Layer 3 of a small transformer language model trained on English Wikipedia (11 layers, counted from 0, width 128).
A neuron adds its activation times its output weights to the MLP's output. To switch it off is to set its activation to zero at one token and run the rest of the model.

Output weights of the MLP neurons that the questions are about. A number n stands for n times 0.0065.
n2: 43 2 -8 -64 -8 -8 21 15 2 10 15 15 -8 29 61 4 -29 19 -37 -29 24 21 17 11 -5 -32 -14 38 26 47 1 -34 -2 -9 -4 7 -43 -5 -6 -28 -41 -22 1 -30 -6 44 15 22 -9 -2 -34 15 44 -16 -17 27 12 -7 -58 21 24 3 -30 30 34 -18 -54 3 -24 -22 -80 -4 -42 2 -5 -21 67 37 17 -7 14 6 -11 -11 -10 20 -19 -24 41 8 33 -20 -9 18 4 12 -51 32 -9 15 -24 1 9 -12 -39 -9 27 26 -8 13 -64 -16 -33 7 -21 10 13 -4 -34 40 23 -8 -14 8 10 50 2 -27
n7: -16 29 35 15 -42 -17 -15 -2 26 -1 -14 -12 -19 -11 20 -30 -17 -48 -18 22 2 26 12 -9 -31 24 -4 -10 -22 15 20 77 18 -27 6 -10 33 43 1 -31 -4 17 -25 -17 -31 -41 14 -19 14 -18 44 -6 -16 -16 -19 30 -7 -36 -1 -58 16 -1 13 16 -41 7 -10 14 20 -27 24 -13 44 -11 2 -13 -13 24 -17 8 5 -42 -15 -23 28 54 -9 29 -24 42 -20 0 -40 12 -15 -26 17 -11 -14 -10 1 -15 13 -15 6 -38 5 2 -14 -43 29 31 59 16 10 -24 34 19 -4 25 18 -31 -1 -24 39 37 -33 -17
n49: 19 14 20 -1 -22 25 34 32 15 27 50 8 31 -11 -7 22 -56 -9 30 -7 2 -16 4 2 35 -2 -43 -3 39 3 -9 25 18 -12 48 -29 1 6 -19 -12 15 -12 31 16 9 -29 29 18 -24 -44 -12 -15 16 39 -47 -29 -7 16 7 -5 35 -12 55 -14 43 24 -3 -25 -31 24 -13 -25 14 42 -5 10 17 5 -1 7 6 -42 47 -12 -26 3 8 13 -8 -7 -2 -25 26 -36 4 6 -37 -38 -1 -13 5 -18 -3 2 -17 -43 2 12 8 -30 16 -18 -22 23 -19 -63 10 -22 25 -10 32 -1 3 -14 10 4 14 -35
n56: 14 9 -36 -27 -26 5 2 -1 -34 -15 7 0 43 -14 -3 8 47 35 -38 26 2 18 4 17 8 -32 -25 23 -12 -12 11 29 29 -41 -24 8 -11 14 23 -28 25 -12 -7 37 0 11 38 16 49 20 -15 -4 59 -9 4 -38 -1 -41 -41 4 6 -22 12 48 7 40 -21 -20 -33 -28 -36 5 -2 -46 -25 5 1 -12 -7 24 1 12 15 -2 -35 41 30 -2 3 -27 -13 -5 46 -19 7 9 -11 41 33 11 -1 -1 7 5 35 -40 9 32 -20 -23 -2 -1 35 23 -6 34 -6 -8 -10 32 -8 31 4 13 -15 -28 51 13
n136: 12 -50 29 70 -42 23 0 -27 3 42 -32 35 38 43 10 49 7 -1 30 49 27 9 -38 -2 -2 37 -28 14 7 2 -17 -8 -27 -34 -30 58 -36 9 56 18 60 11 -43 17 34 -33 -10 -28 -13 -2 -57 -30 57 13 5 -12 25 -45 -9 -2 2 31 -12 30 -17 -11 11 -5 40 -21 -8 -22 -36 15 7 13 -26 0 -2 -8 18 -26 3 -5 6 17 22 -45 45 -18 -4 4 -46 -27 -40 -1 12 0 9 -22 10 18 23 -19 -21 31 -5 17 44 31 -7 25 -52 31 -1 -43 -16 7 -56 -13 -15 6 -18 -37 -14 -28 -8 -9
n142: 37 7 10 3 -10 10 30 -26 20 2 50 -15 36 -4 -27 23 17 -10 9 12 -17 -10 2 -1 4 1 -7 -7 14 -7 -22 18 -11 -11 -7 16 47 -66 -10 -30 -35 26 -37 -27 -3 7 -13 0 -49 -44 -55 -2 2 -27 30 -12 4 -1 50 35 -19 25 4 22 33 -14 -8 -8 5 20 23 37 62 23 -1 -7 -4 1 -5 -27 -31 -10 4 4 13 -42 -7 35 -25 30 23 1 5 -2 16 -9 -55 -21 42 30 35 2 30 -14 2 -26 56 -4 32 14 9 -9 -58 -30 30 -32 9 68 -7 6 29 -9 20 10 -35 -27 -5 19
n149: 14 16 2 3 21 22 -4 -16 26 -8 -14 29 12 -14 -42 -1 10 -14 -6 -3 -33 -24 31 14 -6 8 -19 4 24 0 6 4 19 -26 4 14 -1 -2 -39 2 -2 25 33 -12 -11 -36 5 10 7 -21 1 -10 10 27 26 -22 42 7 8 -53 17 -32 83 -11 16 5 6 5 -38 -4 -15 -6 25 -1 -26 -26 -32 29 -8 -3 -1 16 31 2 3 -34 21 -9 18 -20 -22 -20 -32 16 11 -2 3 25 31 -6 -22 1 16 -11 2 -29 -11 -7 -4 18 -37 17 24 17 8 -38 19 -20 -4 -17 -23 -11 -14 -4 40 37 8 2
n151: 8 23 33 55 12 -3 -26 -45 -3 -39 15 -2 88 10 -14 4 -5 -2 -22 6 -12 -49 -22 11 34 -2 37 -2 -19 -45 39 -4 -25 -42 -1 31 3 1 -24 -25 -10 13 2 45 27 -3 -20 -26 13 2 1 16 7 31 -35 -31 9 -26 -18 -38 23 -28 24 -9 -35 67 30 40 -3 -54 22 -14 28 -36 -32 -5 -2 15 -51 -14 6 9 -12 18 -28 -2 -21 -24 1 -35 12 -34 7 0 16 -19 -14 46 -53 10 -17 29 -17 51 -15 3 45 -21 -41 7 -1 -28 22 15 53 -24 1 24 -17 -33 42 5 -27 3 -11 -7 -21 43
n224: -2 -45 -26 34 35 -4 19 23 15 -6 -14 -14 -13 -5 23 -4 6 -2 33 -9 -11 -11 -24 7 14 -32 -16 -12 -20 28 -13 14 27 16 15 30 -44 -27 -28 1 40 8 -24 2 48 -2 12 93 57 -40 -16 -30 -36 -15 15 -47 -2 -40 7 0 22 52 -3 23 1 23 44 31 25 -3 19 15 20 -20 -44 17 65 19 -10 8 -41 8 -30 -56 -1 9 -16 -37 -38 -3 -35 -40 27 6 -16 13 -67 -18 16 29 10 -26 -12 4 14 2 9 18 -2 4 -28 -11 12 -20 7 -38 -15 5 -17 -20 13 -3 4 -5 31 -27 -32 33
n231: 4 -6 -26 -41 19 33 -13 -7 -5 39 22 -17 -8 18 9 21 -13 23 9 -28 -11 17 4 -31 8 -35 -23 -43 1 -17 1 15 -51 11 8 -27 18 7 2 -27 15 -14 -27 -14 -15 -43 22 21 -14 12 9 -21 -14 20 30 -29 6 -8 -10 -34 -27 7 29 3 -1 -10 10 11 30 -14 -16 -11 94 -32 13 31 1 -8 30 -16 15 12 -4 -36 2 -25 -42 -37 30 66 2 0 3 -5 35 9 -2 40 16 -7 6 -11 9 6 30 -26 29 7 30 -34 -2 -8 16 45 5 6 -14 -60 -1 -9 -7 -37 -17 4 33 -45 13 2
n232: 0 17 6 57 -20 -40 -9 -8 -43 -13 54 1 81 55 47 8 6 75 -40 -42 -18 7 9 -33 13 -25 -17 22 -26 -34 -8 16 69 -4 3 15 6 -26 -19 21 17 -35 20 -3 -48 4 -31 33 -33 25 -26 29 -15 43 23 -6 31 -15 9 -6 20 -35 24 -6 -6 -16 -22 20 -5 -19 1 -38 -12 32 37 29 19 29 29 22 -1 3 30 27 -40 -4 68 7 -11 -7 7 20 -20 6 83 18 15 -22 3 -8 -6 6 8 -17 -47 32 36 -3 -29 7 -16 -7 -17 26 9 -7 31 -10 4 -25 -6 25 -49 3 -26 -12 27 2
n255: 34 -3 26 -11 -8 -3 1 9 -23 73 -1 -23 3 -26 -43 20 15 -4 -30 -13 -1 -17 6 -6 25 35 -6 -15 -58 -23 -34 -16 -3 29 13 -1 59 -22 -3 22 6 21 -11 -61 -50 9 -51 40 -44 33 23 31 -12 -26 23 29 14 -7 8 -26 8 64 -68 -25 13 37 -19 18 39 -15 47 10 -10 -17 -7 44 -32 31 24 26 -14 4 41 -39 -16 -34 66 -16 10 -24 -39 -3 -20 -5 19 5 -15 -14 42 34 4 6 49 18 -52 10 18 -36 -23 -24 -11 -70 -34 -22 -35 8 -6 -1 -51 11 -10 51 -50 14 2 -9 -28 3
n325: 30 0 -34 -4 34 -5 -81 -23 59 41 1 -36 5 32 59 31 15 -15 15 27 22 12 -2 16 -7 3 -13 -17 -20 7 8 -12 -33 -38 -4 9 28 19 0 20 29 11 24 -26 16 9 -32 12 -5 27 -6 7 -9 -7 -25 33 -6 -11 36 -23 -13 -34 18 -1 0 22 -13 31 -34 -25 50 -5 74 -10 -34 -19 0 0 -27 -25 16 35 26 13 -10 -54 32 -10 -16 6 64 0 -20 12 15 -15 22 -22 -17 3 2 -22 -10 14 -3 14 -18 31 -46 3 -10 -27 6 -16 -15 16 -11 28 17 -27 74 -80 15 -17 -15 -12 22 -6
n394: -30 -86 19 -2 0 -21 26 39 45 -6 13 36 44 16 -54 3 -23 14 -4 4 21 25 -10 10 -6 5 -55 16 -2 -4 -20 -10 24 -35 24 -7 -44 12 -4 12 -11 -45 -8 -9 -15 2 4 18 -9 37 12 -10 5 19 -28 28 34 -10 20 15 -6 -22 -24 -24 9 21 37 50 -30 -1 51 1 -13 31 -24 -34 -17 3 -19 -12 -1 16 -22 13 -4 -32 -22 5 -6 -16 22 -23 39 20 -34 -13 9 -35 1 2 -4 18 -27 6 18 -5 13 17 30 -31 -28 -18 14 3 22 18 21 0 -9 13 7 -57 58 35 -14 42 13 54
n435: 7 1 5 -27 -4 27 -16 13 -16 16 -31 -32 35 -9 68 9 10 16 -24 1 -5 7 -41 -23 28 -13 -2 -25 -4 -3 9 -4 9 -20 4 -38 -26 4 -5 -12 34 -5 -17 14 -40 8 -35 47 2 12 -10 17 -32 24 -4 -2 32 -28 13 -16 19 8 16 27 -17 18 -3 28 29 -30 3 7 69 -11 7 1 -34 -12 30 15 -8 -6 22 -25 18 13 -10 -26 -4 -19 -25 -6 9 -10 -16 -19 -1 34 -17 -6 9 8 8 7 -10 -23 32 -18 2 -25 -19 3 -6 12 -24 18 -1 1 -15 -1 0 -27 9 9 8 12 18 -18
n499: 35 2 -9 -13 23 33 -30 -10 -6 7 4 31 19 4 29 -10 7 72 35 10 -32 1 -6 13 -18 27 -25 38 50 -21 -42 -4 9 -60 -2 17 -15 3 14 -14 45 -5 -20 -41 30 -22 -14 39 0 17 45 24 11 -34 17 26 -10 -20 54 13 11 -12 3 6 27 2 -27 -6 -5 -8 -18 10 -8 -19 -1 20 -8 43 33 9 -3 -21 -32 -21 28 -14 9 38 -5 -29 28 -26 -43 -30 -13 37 6 -3 23 -1 18 -33 23 -29 -18 -37 34 -6 9 -22 -19 35 -10 -4 -43 4 9 17 33 0 49 -2 -10 38 -30 -16 -44 -7

Each question names a token from some text and the token that comes next. It shows the activations a of the neurons there, in the order above. A number n stands for n times 0.042.

Then comes g, the gradient of the next token's log-probability with respect to the MLP's output, scaled to length 1. A neuron's effect is roughly proportional to its activation times (output weights . g). A number n stands for n times 0.0035.

" c", then "ost"
a: -3 -4 -2 2 -2 -4 -1 19 -1 44 2 0 -2 -2 6 -3
g: -57 18 -47 -5 6 -10 -30 -1 15 -9 1 14 17 -63 10 31 -22 17 14 23 -24 -28 -24 -42 21 -3 30 0 -1 19 37 1 -12 -38 19 -8 3 23 14 -2 4 8 34 5 -26 -5 -11 -1 -19 34 -50 -33 -73 8 51 25 -33 -51 3 24 39 -33 -18 -19 -6 -18 31 11 24 7 3 4 4 -3 -28 -3 43 -18 1 6 -25 -18 45 -11 58 -16 -3 -20 5 -20 -14 40 -1 -4 -7 -6 -6 9 15 14 -16 12 50 -24 -18 49 -3 22 20 28 7 11 -23 5 9 38 -18 -43 2 22 53 -49 -3 5 9 -19 27 -15
Switching off which neuron hurts the next token most? n231

"m", then " in"
a: 68 0 -2 -2 0 -1 -2 -3 -2 -1 -3 -4 -1 -1 -3 -1
g: 21 -20 4 1 -16 3 -18 14 -16 -37 3 29 -9 1 18 46 14 20 -34 22 -10 10 -3 -4 34 -13 0 -3 -40 33 9 -28 -11 -13 27 -27 0 -12 0 -8 -11 -55 0 -18 11 17 20 3 -33 -27 -36 -2 1 -11 62 -13 -35 1 4 78 31 -44 -7 -31 -33 -2 8 -38 48 18 -2 -37 -21 -12 -7 -2 20 -9 74 25 19 3 43 1 14 5 -19 -42 18 -19 -11 23 6 18 6 3 -8 16 -9 3 -27 4 -19 -16 -41 22 -52 -36 12 12 -29 18 4 10 12 33 24 -5 54 -32 38 11 -49 40 -27 27 24 -5
Switching off which neuron hurts the next token most? n2

"ab", then "in"
a: -3 33 -2 -1 -1 -2 -4 -2 43 -4 -2 -4 0 -4 -3 -1
g: 44 44 -6 7 25 -6 -7 28 -29 1 -13 45 -38 2 12 -6 -4 -6 10 -33 -37 38 -73 -14 -7 -13 4 -4 -18 3 0 27 -21 -14 -56 -15 -7 25 31 -40 14 24 27 -28 5 -8 -7 0 -10 -45 51 2 33 -21 -24 -22 -44 -10 26 -53 2 17 20 42 4 37 -39 -28 -24 7 -6 52 22 40 35 18 7 16 -49 -7 -10 5 29 -14 -4 29 11 6 -19 18 -57 18 7 0 -1 -10 5 -2 18 -12 -22 -22 13 34 -28 11 19 -8 3 3 1 -16 23 12 21 -43 -35 -22 -12 67 7 22 20 -21 -11 11 13 -15
Switching off which neuron hurts the next token most? n7

"an", then "s"
a: 0 -2 -4 -1 -4 -3 -2 -2 27 -1 -4 -1 -1 -1 -3 -1
g: -19 3 41 -1 -40 3 -20 -29 -53 -43 5 22 -18 -1 -32 10 -23 -35 16 23 -3 9 -21 5 40 -4 18 12 -3 2 15 -14 -29 -16 22 -9 1 30 -10 -39 33 31 14 -23 20 -20 -7 24 -42 14 6 -20 13 18 -46 4 -3 49 21 12 42 -37 18 41 8 9 -36 14 -11 8 6 0 -20 -36 -17 42 22 -24 39 3 -53 -4 8 29 -24 -18 17 13 -11 -10 -38 -28 37 13 20 14 -8 -16 -29 41 -31 2 14 -43 -28 8 -7 -6 53 34 41 -38 -41 -9 46 42 -2 -21 22 -22 7 2 -1 -19 61 -1 12 -13
Which neuron, switched off, raises the next token's probability most? n224

"R", then "e"
a: -2 -1 -1 -1 -2 -1 -3 -3 -1 -3 -4 -2 55 -4 30 -4
g: -14 3 -22 25 -39 8 25 7 4 6 36 -30 2 27 21 -20 -6 17 -30 -18 6 -25 -26 -18 5 17 -32 43 -37 -9 26 -19 -22 19 14 18 18 -36 28 -1 -13 18 -45 -4 28 15 20 -2 10 10 15 29 -24 -9 12 33 12 -16 -10 -7 26 -14 5 -39 14 -27 14 13 0 -22 -18 -18 -11 11 -50 -1 6 0 53 -38 4 -3 -49 7 -15 -44 10 10 10 -22 1 1 0 -22 65 0 -7 -7 -35 -25 -15 1 58 6 -30 -1 -2 22 -52 -55 58 -23 62 48 28 -33 6 19 12 -16 -4 22 -19 -1 -25 18 65 22
Switching off which neuron hurts the next token most? n325

"l", then "ing"
a: 0 -4 -1 -4 15 -1 -2 -3 -3 -1 -1 -2 -2 -3 -3 5
g: 10 -9 40 31 18 33 5 -20 -28 -27 -14 7 7 -47 -39 11 67 1 -22 11 -3 2 39 37 -39 -5 -39 24 -27 -28 57 21 -9 -21 -15 15 -57 -4 18 -35 0 31 -28 8 -50 21 22 -20 -28 34 -51 0 -17 3 18 -29 -18 -16 -34 3 -9 6 28 14 15 37 15 -29 -18 -33 19 -26 13 12 -42 13 4 -51 -24 32 11 9 0 -33 -6 54 -1 -10 -42 -18 4 -36 35 43 10 8 -9 12 35 32 8 -29 2 3 41 20 -7 17 -13 -19 3 19 -1 -7 26 2 -30 20 -6 -23 18 -9 -2 36 4 -4 17 22
Which neuron, switched off, raises the next token's probability most? n56

"E", then " S"
a: -3 -2 -3 -4 -4 -3 -1 -4 -2 0 -2 -1 0 19 -1 -4
g: 2 -26 18 25 22 -17 -20 31 32 22 26 -4 -30 17 -44 0 4 11 -48 -21 12 -52 42 16 9 -1 2 14 16 -26 25 9 44 -26 -33 9 21 47 -5 -44 40 -30 -25 25 -23 -21 38 -19 -9 9 -17 7 41 29 23 27 3 25 -22 -15 -18 46 7 7 12 22 47 -9 1 -8 6 -20 -16 -19 21 33 -9 -29 -49 25 -32 8 -13 4 24 -13 -20 6 -22 -28 15 -41 -33 8 -22 -32 41 20 -9 -30 24 -6 12 23 50 -27 -18 -19 -32 -28 38 -35 -28 -22 42 23 -23 -4 -50 26 20 -7 24 -26 0 7 5 -16
Switching off which neuron hurts the next token most? n394

"h", then "on"
a: 0 0 -1 -1 62 -4 -1 -1 28 -3 -2 0 0 -4 -4 -3
g: -1 22 4 -48 -24 14 23 -13 21 -11 16 48 -10 -17 27 4 -2 9 -20 9 -31 81 9 -23 -19 15 -12 7 17 -10 0 1 21 44 10 -20 22 0 15 -12 -2 36 9 7 5 9 -9 4 -39 -63 14 8 -14 31 -25 4 45 -6 21 9 1 1 -17 48 6 -20 -3 -79 13 -22 -11 23 -13 30 -5 22 16 -33 -2 -5 1 -10 -14 24 15 -7 15 5 -8 -43 37 -23 32 -52 -4 54 12 18 2 -9 -21 -40 18 -34 -11 -6 -19 -37 53 61 23 -3 -12 -23 -11 4 5 -18 -27 -35 -1 28 -25 0 -6 -11 13 -66
Which neuron, switched off, raises the next token's probability most? n224

" st", then "and"
a: 34 -4 -1 -3 0 -3 -3 -3 -2 0 23 0 -4 -1 3 -1
g: -14 27 36 18 5 22 -2 27 -9 5 -30 -9 -19 -43 -9 -61 -13 28 26 -38 -24 5 -22 -10 17 26 -7 -14 -17 -35 -11 -21 9 20 -14 -13 -4 42 4 0 -6 51 39 44 -30 -7 14 -9 -22 -36 -2 -43 -13 -1 3 21 -34 36 12 16 13 89 -8 -15 39 2 5 -41 -27 -15 -25 7 9 31 -30 -40 -23 -5 7 -17 23 51 -29 -20 -19 47 9 31 39 16 -42 -9 -23 -50 4 9 6 18 -4 -8 35 15 4 20 -28 22 -6 -20 32 -9 -9 9 16 25 40 -2 -37 -14 18 -1 -33 38 -15 -15 15 -30 5 2
Which neuron, switched off, raises the next token's probability most? n2

"un", then "ct"
a: 0 -1 -1 -4 -4 -2 -2 -2 -2 0 13 53 4 -4 -2 -1
g: -1 38 36 -35 -3 -7 0 -18 -8 63 -33 49 -1 -41 -65 14 4 29 -12 -9 -10 -32 24 -30 22 -12 9 15 -17 -34 25 -31 18 -33 -3 -33 1 -11 17 2 -56 0 35 -8 -12 -31 42 -29 -10 21 -28 -15 31 -10 25 23 10 24 -43 -1 -31 -39 0 4 35 -3 -9 -1 -25 -1 -19 -5 31 35 -9 4 -8 15 26 4 24 -6 14 -20 22 41 46 37 24 -30 -61 35 -24 24 15 -14 13 -13 33 -16 6 -29 17 48 -2 5 7 5 -50 -3 26 4 -13 -3 -26 23 -14 15 39 2 -23 11 13 7 -31 15 -7 -43
Switching off which neuron hurts the next token most? n255

"1", then " |"
a: -1 0 -1 20 -1 -2 -1 -4 -2 -1 0 -2 -1 -2 -3 13
g: 8 6 34 -13 36 -2 -39 6 10 53 49 19 -22 4 -6 23 24 17 -16 -45 31 -11 10 -5 11 -17 -9 70 -1 -42 5 27 18 -16 -13 -3 -13 0 -19 -6 9 -10 26 -7 -11 -28 29 6 3 -11 -1 7 32 2 25 -62 43 -17 10 5 -21 -1 11 15 42 11 16 -3 25 -6 18 -17 -6 -35 -5 15 -24 42 -19 -13 0 1 -80 -54 -4 -8 -15 16 -24 18 21 -8 -47 -6 20 -9 4 -4 -6 -38 1 -16 -5 17 6 5 -33 -25 -61 -65 43 32 -6 27 31 37 -24 13 24 5 34 -11 12 19 -27 -17 -41 -10
Switching off which neuron hurts the next token most? n499

"ers", then " w"
a: -2 -2 -2 -2 61 -3 0 -2 0 -1 -4 -2 -2 -1 -1 -1
g: -6 -25 39 -20 21 -17 42 7 22 -51 44 -29 -7 25 -17 -38 8 0 -8 16 2 26 -48 -8 6 -57 2 48 -17 -6 1 2 29 -4 -1 -7 32 38 8 -17 22 63 -23 1 16 24 -35 -5 -4 -16 31 3 -21 7 -8 -42 12 -23 15 25 13 -21 -19 33 1 24 0 -21 23 32 39 5 11 58 -8 -33 29 -39 27 -30 2 6 2 33 33 -34 -7 -33 -30 -45 21 18 24 -27 -26 -8 -10 -36 18 0 -32 -6 1 14 -14 33 35 -36 26 -9 13 -58 2 2 -7 5 -11 -11 9 -31 -9 25 28 10 -1 2 -22 -60
Which neuron, switched off, raises the next token's probability most? n136

"P", then ","
a: -2 -1 -4 -4 -3 22 -1 5 -2 -2 -3 0 -3 28 2 -4
g: -26 -5 23 26 -5 22 -23 -28 33 20 0 15 37 15 25 23 -71 -54 -25 7 27 -19 -31 44 -5 10 30 20 25 -37 8 -33 -1 13 4 19 -37 -1 -5 17 15 -22 21 -28 -28 -33 -15 23 10 17 -30 -9 -23 -17 30 9 34 -13 -4 17 -30 14 -20 14 -1 15 -12 -1 -7 -8 -28 22 5 30 51 -14 -45 -5 -36 10 9 -16 -2 -30 -17 10 1 10 11 -14 -22 24 -27 23 -40 -2 37 5 -42 26 57 11 -16 -36 35 -43 7 -19 3 -34 5 -16 47 3 20 32 -61 -45 35 26 14 -17 12 28 16 35 -13 6
Switching off which neuron hurts the next token most? n394

"F", then "*"
a: -3 0 0 -1 -3 -2 -2 28 0 -3 1 -3 -3 -1 24 -4
g: 4 22 31 -19 42 13 8 30 -21 -23 3 7 18 -30 -19 3 -43 17 -5 7 -36 -21 13 2 -4 36 -24 24 -53 20 6 42 31 -52 -4 2 5 -24 18 -7 29 -22 6 40 -10 -57 30 13 -25 21 -14 8 10 -5 -5 -29 12 -4 6 -41 -52 -63 5 5 17 -16 12 -28 -13 -8 41 -13 25 36 -34 -6 -13 36 26 -4 9 -21 -13 -15 60 -17 1 -21 5 -40 -20 42 10 35 41 29 -38 -32 -30 47 12 17 -22 15 -23 28 11 -18 -5 36 -5 3 6 -52 13 0 -24 3 12 -21 -22 25 2 16 -19 -23 34 31
Switching off which neuron hurts the next token most? n151

"t", then "ot"
a: -2 -2 0 -1 -3 -1 -1 14 -1 -1 -1 0 0 -1 -3 -3
g: -31 -52 13 -33 -12 8 -19 6 -40 7 48 3 -23 -46 16 57 16 73 2 7 -4 20 17 -21 -2 -29 27 -33 48 -49 51 1 44 12 -15 -29 -43 30 12 24 -13 -33 -12 -42 -35 -7 20 -38 -16 -4 -21 -32 -32 4 -3 -2 19 -13 11 20 0 -19 18 -18 -9 23 1 -11 -2 -1 -39 -4 28 -5 10 -7 -7 23 9 15 -36 -23 43 36 20 -4 16 -15 9 -10 44 -26 10 24 -30 -4 14 19 37 9 -6 9 -4 21 3 19 15 -39 -28 14 24 -2 -32 -4 -13 8 18 2 55 47 -24 -38 13 28 -2 -23 2 -28
Which neuron, switched off, raises the next token's probability most? n151

"am", then " T"
a: 0 -4 0 17 0 -1 -1 5 55 -3 -4 -1 0 -1 -3 -3
g: -28 -8 -24 -25 36 -5 1 -3 -2 -6 -25 42 16 -44 -41 -10 -21 2 4 -15 -7 -33 62 6 34 -35 26 -25 -26 -13 -36 25 -15 39 3 84 -23 8 6 12 14 -7 -26 28 1 -4 -1 -40 84 -7 15 -1 8 -44 -11 35 -17 -56 -36 25 65 9 3 4 -13 8 -6 -20 6 -5 26 -3 -29 0 -15 -5 43 -12 16 5 -7 -35 5 -13 33 11 17 25 7 -3 -10 15 9 45 34 -3 11 -44 19 -30 22 -12 20 4 41 0 14 -3 -24 -35 -30 -11 1 -27 -11 -30 -5 -16 -13 10 26 -38 13 14 -3 28 9 -4
Switching off which neuron hurts the next token most? n224

"et", then "im"
a: -2 0 -4 -4 59 0 -1 -2 0 -1 -3 -2 -2 -4 -4 -4
g: -49 -2 -30 -5 -21 -18 -1 9 26 15 8 7 5 -38 -18 30 13 41 -28 8 -31 29 0 -8 -18 -5 -14 -9 -18 -34 -43 -34 -14 -34 68 13 -15 -23 22 -27 -4 -49 16 -24 4 11 -13 -54 27 15 -7 -44 26 16 22 -57 2 25 -12 17 10 -2 14 5 38 6 -35 -15 38 41 2 56 -34 3 -3 20 -41 8 24 1 -17 -30 14 14 -20 44 2 10 -1 15 28 -22 -11 -7 -4 43 17 -31 -15 20 47 -4 -12 -33 -1 22 -13 -2 19 42 11 7 4 8 22 29 -31 48 13 -50 33 21 -44 7 0 25 -9 -12
Switching off which neuron hurts the next token most? n136

" c", then "an"
a: -4 -4 -4 -4 -4 11 0 30 -1 36 -3 0 -1 -3 -1 -2
g: 0 9 -8 -12 -26 -9 -17 46 -29 12 36 -7 41 -11 -8 -37 31 35 20 -11 17 1 -18 23 21 4 3 26 -51 -12 -10 -31 -40 -18 -40 11 -33 20 14 18 10 23 -27 21 3 -34 8 12 14 12 18 -23 23 31 -5 -5 -12 -38 -8 24 7 -19 -9 41 28 11 -42 -8 -1 3 -16 31 1 34 -7 -5 -13 47 -47 -24 5 18 -27 3 -1 -51 15 -27 20 -21 20 15 -1 -2 5 -8 10 -4 -30 22 10 28 -64 40 8 3 31 11 -11 -33 -14 54 -33 12 -53 10 56 64 37 -6 -44 9 -8 -12 -41 -29 1 -10
Switching off which neuron hurts the next token most? n151

"\n", then "|"
a: -1 -2 2 -3 -1 -3 94 -2 0 -3 -4 -1 -4 1 -2 -4
g: -3 17 -8 -10 -8 20 -25 -41 41 53 4 36 1 23 10 -60 -4 -1 12 -25 37 0 15 -11 0 31 28 11 26 -31 -25 20 3 -43 -7 -42 17 -6 -63 48 17 30 -2 -1 -44 14 -2 -32 -16 27 -18 22 46 -15 21 23 15 -21 -2 5 -15 -5 -1 42 54 -23 -1 3 -17 26 -10 -14 -2 7 24 1 2 -43 39 -38 -28 26 -13 1 -21 -54 -14 -40 4 -42 -20 39 28 -15 -4 -3 -20 -7 -3 -13 -19 -9 -28 -40 31 41 -27 12 14 24 -12 8 -4 49 19 -6 18 -33 20 1 -22 -8 20 -25 -22 2 52 11
Switching off which neuron hurts the next token most? n149

" and", then " t"
a: 0 -3 65 -4 -2 4 -2 -1 -2 0 -4 0 -1 -3 -2 -3
g: -17 -4 19 16 -42 -13 -3 49 -8 43 31 -19 28 11 8 -15 40 -68 -22 -21 -8 -52 28 -37 -24 -4 -42 -21 -19 -10 -30 18 17 2 10 33 -11 12 24 10 46 -13 18 -1 25 -55 -4 -17 -9 -44 -23 -22 -1 -4 -14 5 0 12 1 12 5 20 33 -4 -55 -17 -10 -11 -42 34 27 -11 22 23 -42 25 -9 -14 43 -29 14 -5 35 -19 42 22 45 17 23 -1 10 28 49 -9 -47 -6 -13 -31 5 5 -11 0 9 14 -48 -23 9 -15 9 -14 39 -17 9 8 8 51 -7 14 -24 0 -20 -21 -20 2 -2 30 51 -2
Switching off which neuron hurts the next token most? n49

"il", then "d"
a: -2 -1 -2 -4 0 18 0 28 10 0 -2 -2 -1 -3 -3 -3
g: 48 53 -40 31 4 17 -19 -7 -22 -15 14 20 13 43 12 17 2 31 54 16 -2 -3 -34 -9 4 -27 6 13 22 -33 -10 -45 -28 16 -16 27 -31 -24 5 37 33 -25 18 17 -5 -45 -2 37 0 -42 7 17 -34 -12 -9 6 9 -7 34 -53 -13 -38 13 -27 10 33 -12 -32 -1 -33 -27 51 -19 9 14 29 -17 47 1 1 -10 4 -16 -2 -21 -12 21 32 11 19 -19 3 6 1 -36 15 41 -22 -11 -22 -1 45 6 11 5 29 -19 16 -17 64 -19 35 -26 40 -2 -30 -7 -19 -64 -32 -1 -2 -18 -31 -17 12 -1 -10
Switching off which neuron hurts the next token most? n151

"am", then " is"
a: -1 12 0 16 0 -1 -1 3 59 -4 -4 -1 0 -1 -4 -3
g: 19 -13 43 -1 -14 6 -36 -7 -22 17 6 -3 -31 35 6 -21 7 15 35 6 -18 6 -49 29 -12 -3 2 -14 -6 -54 -25 -3 53 28 -3 -6 19 -35 -2 21 22 34 25 -1 6 4 2 29 15 15 52 13 4 37 -45 -7 -6 -12 -20 -25 -31 26 -17 49 5 11 -10 16 20 -8 -42 41 -5 -34 20 -28 -37 -11 -55 -42 6 -1 -10 -20 -4 2 40 -7 -27 10 -4 -12 15 -3 -7 5 25 37 7 -47 -53 -12 1 -5 -3 5 34 80 15 11 -37 -11 -10 -8 -45 28 35 9 3 -15 -59 -1 40 -23 23 -5 -3 13
Switching off which neuron hurts the next token most? n224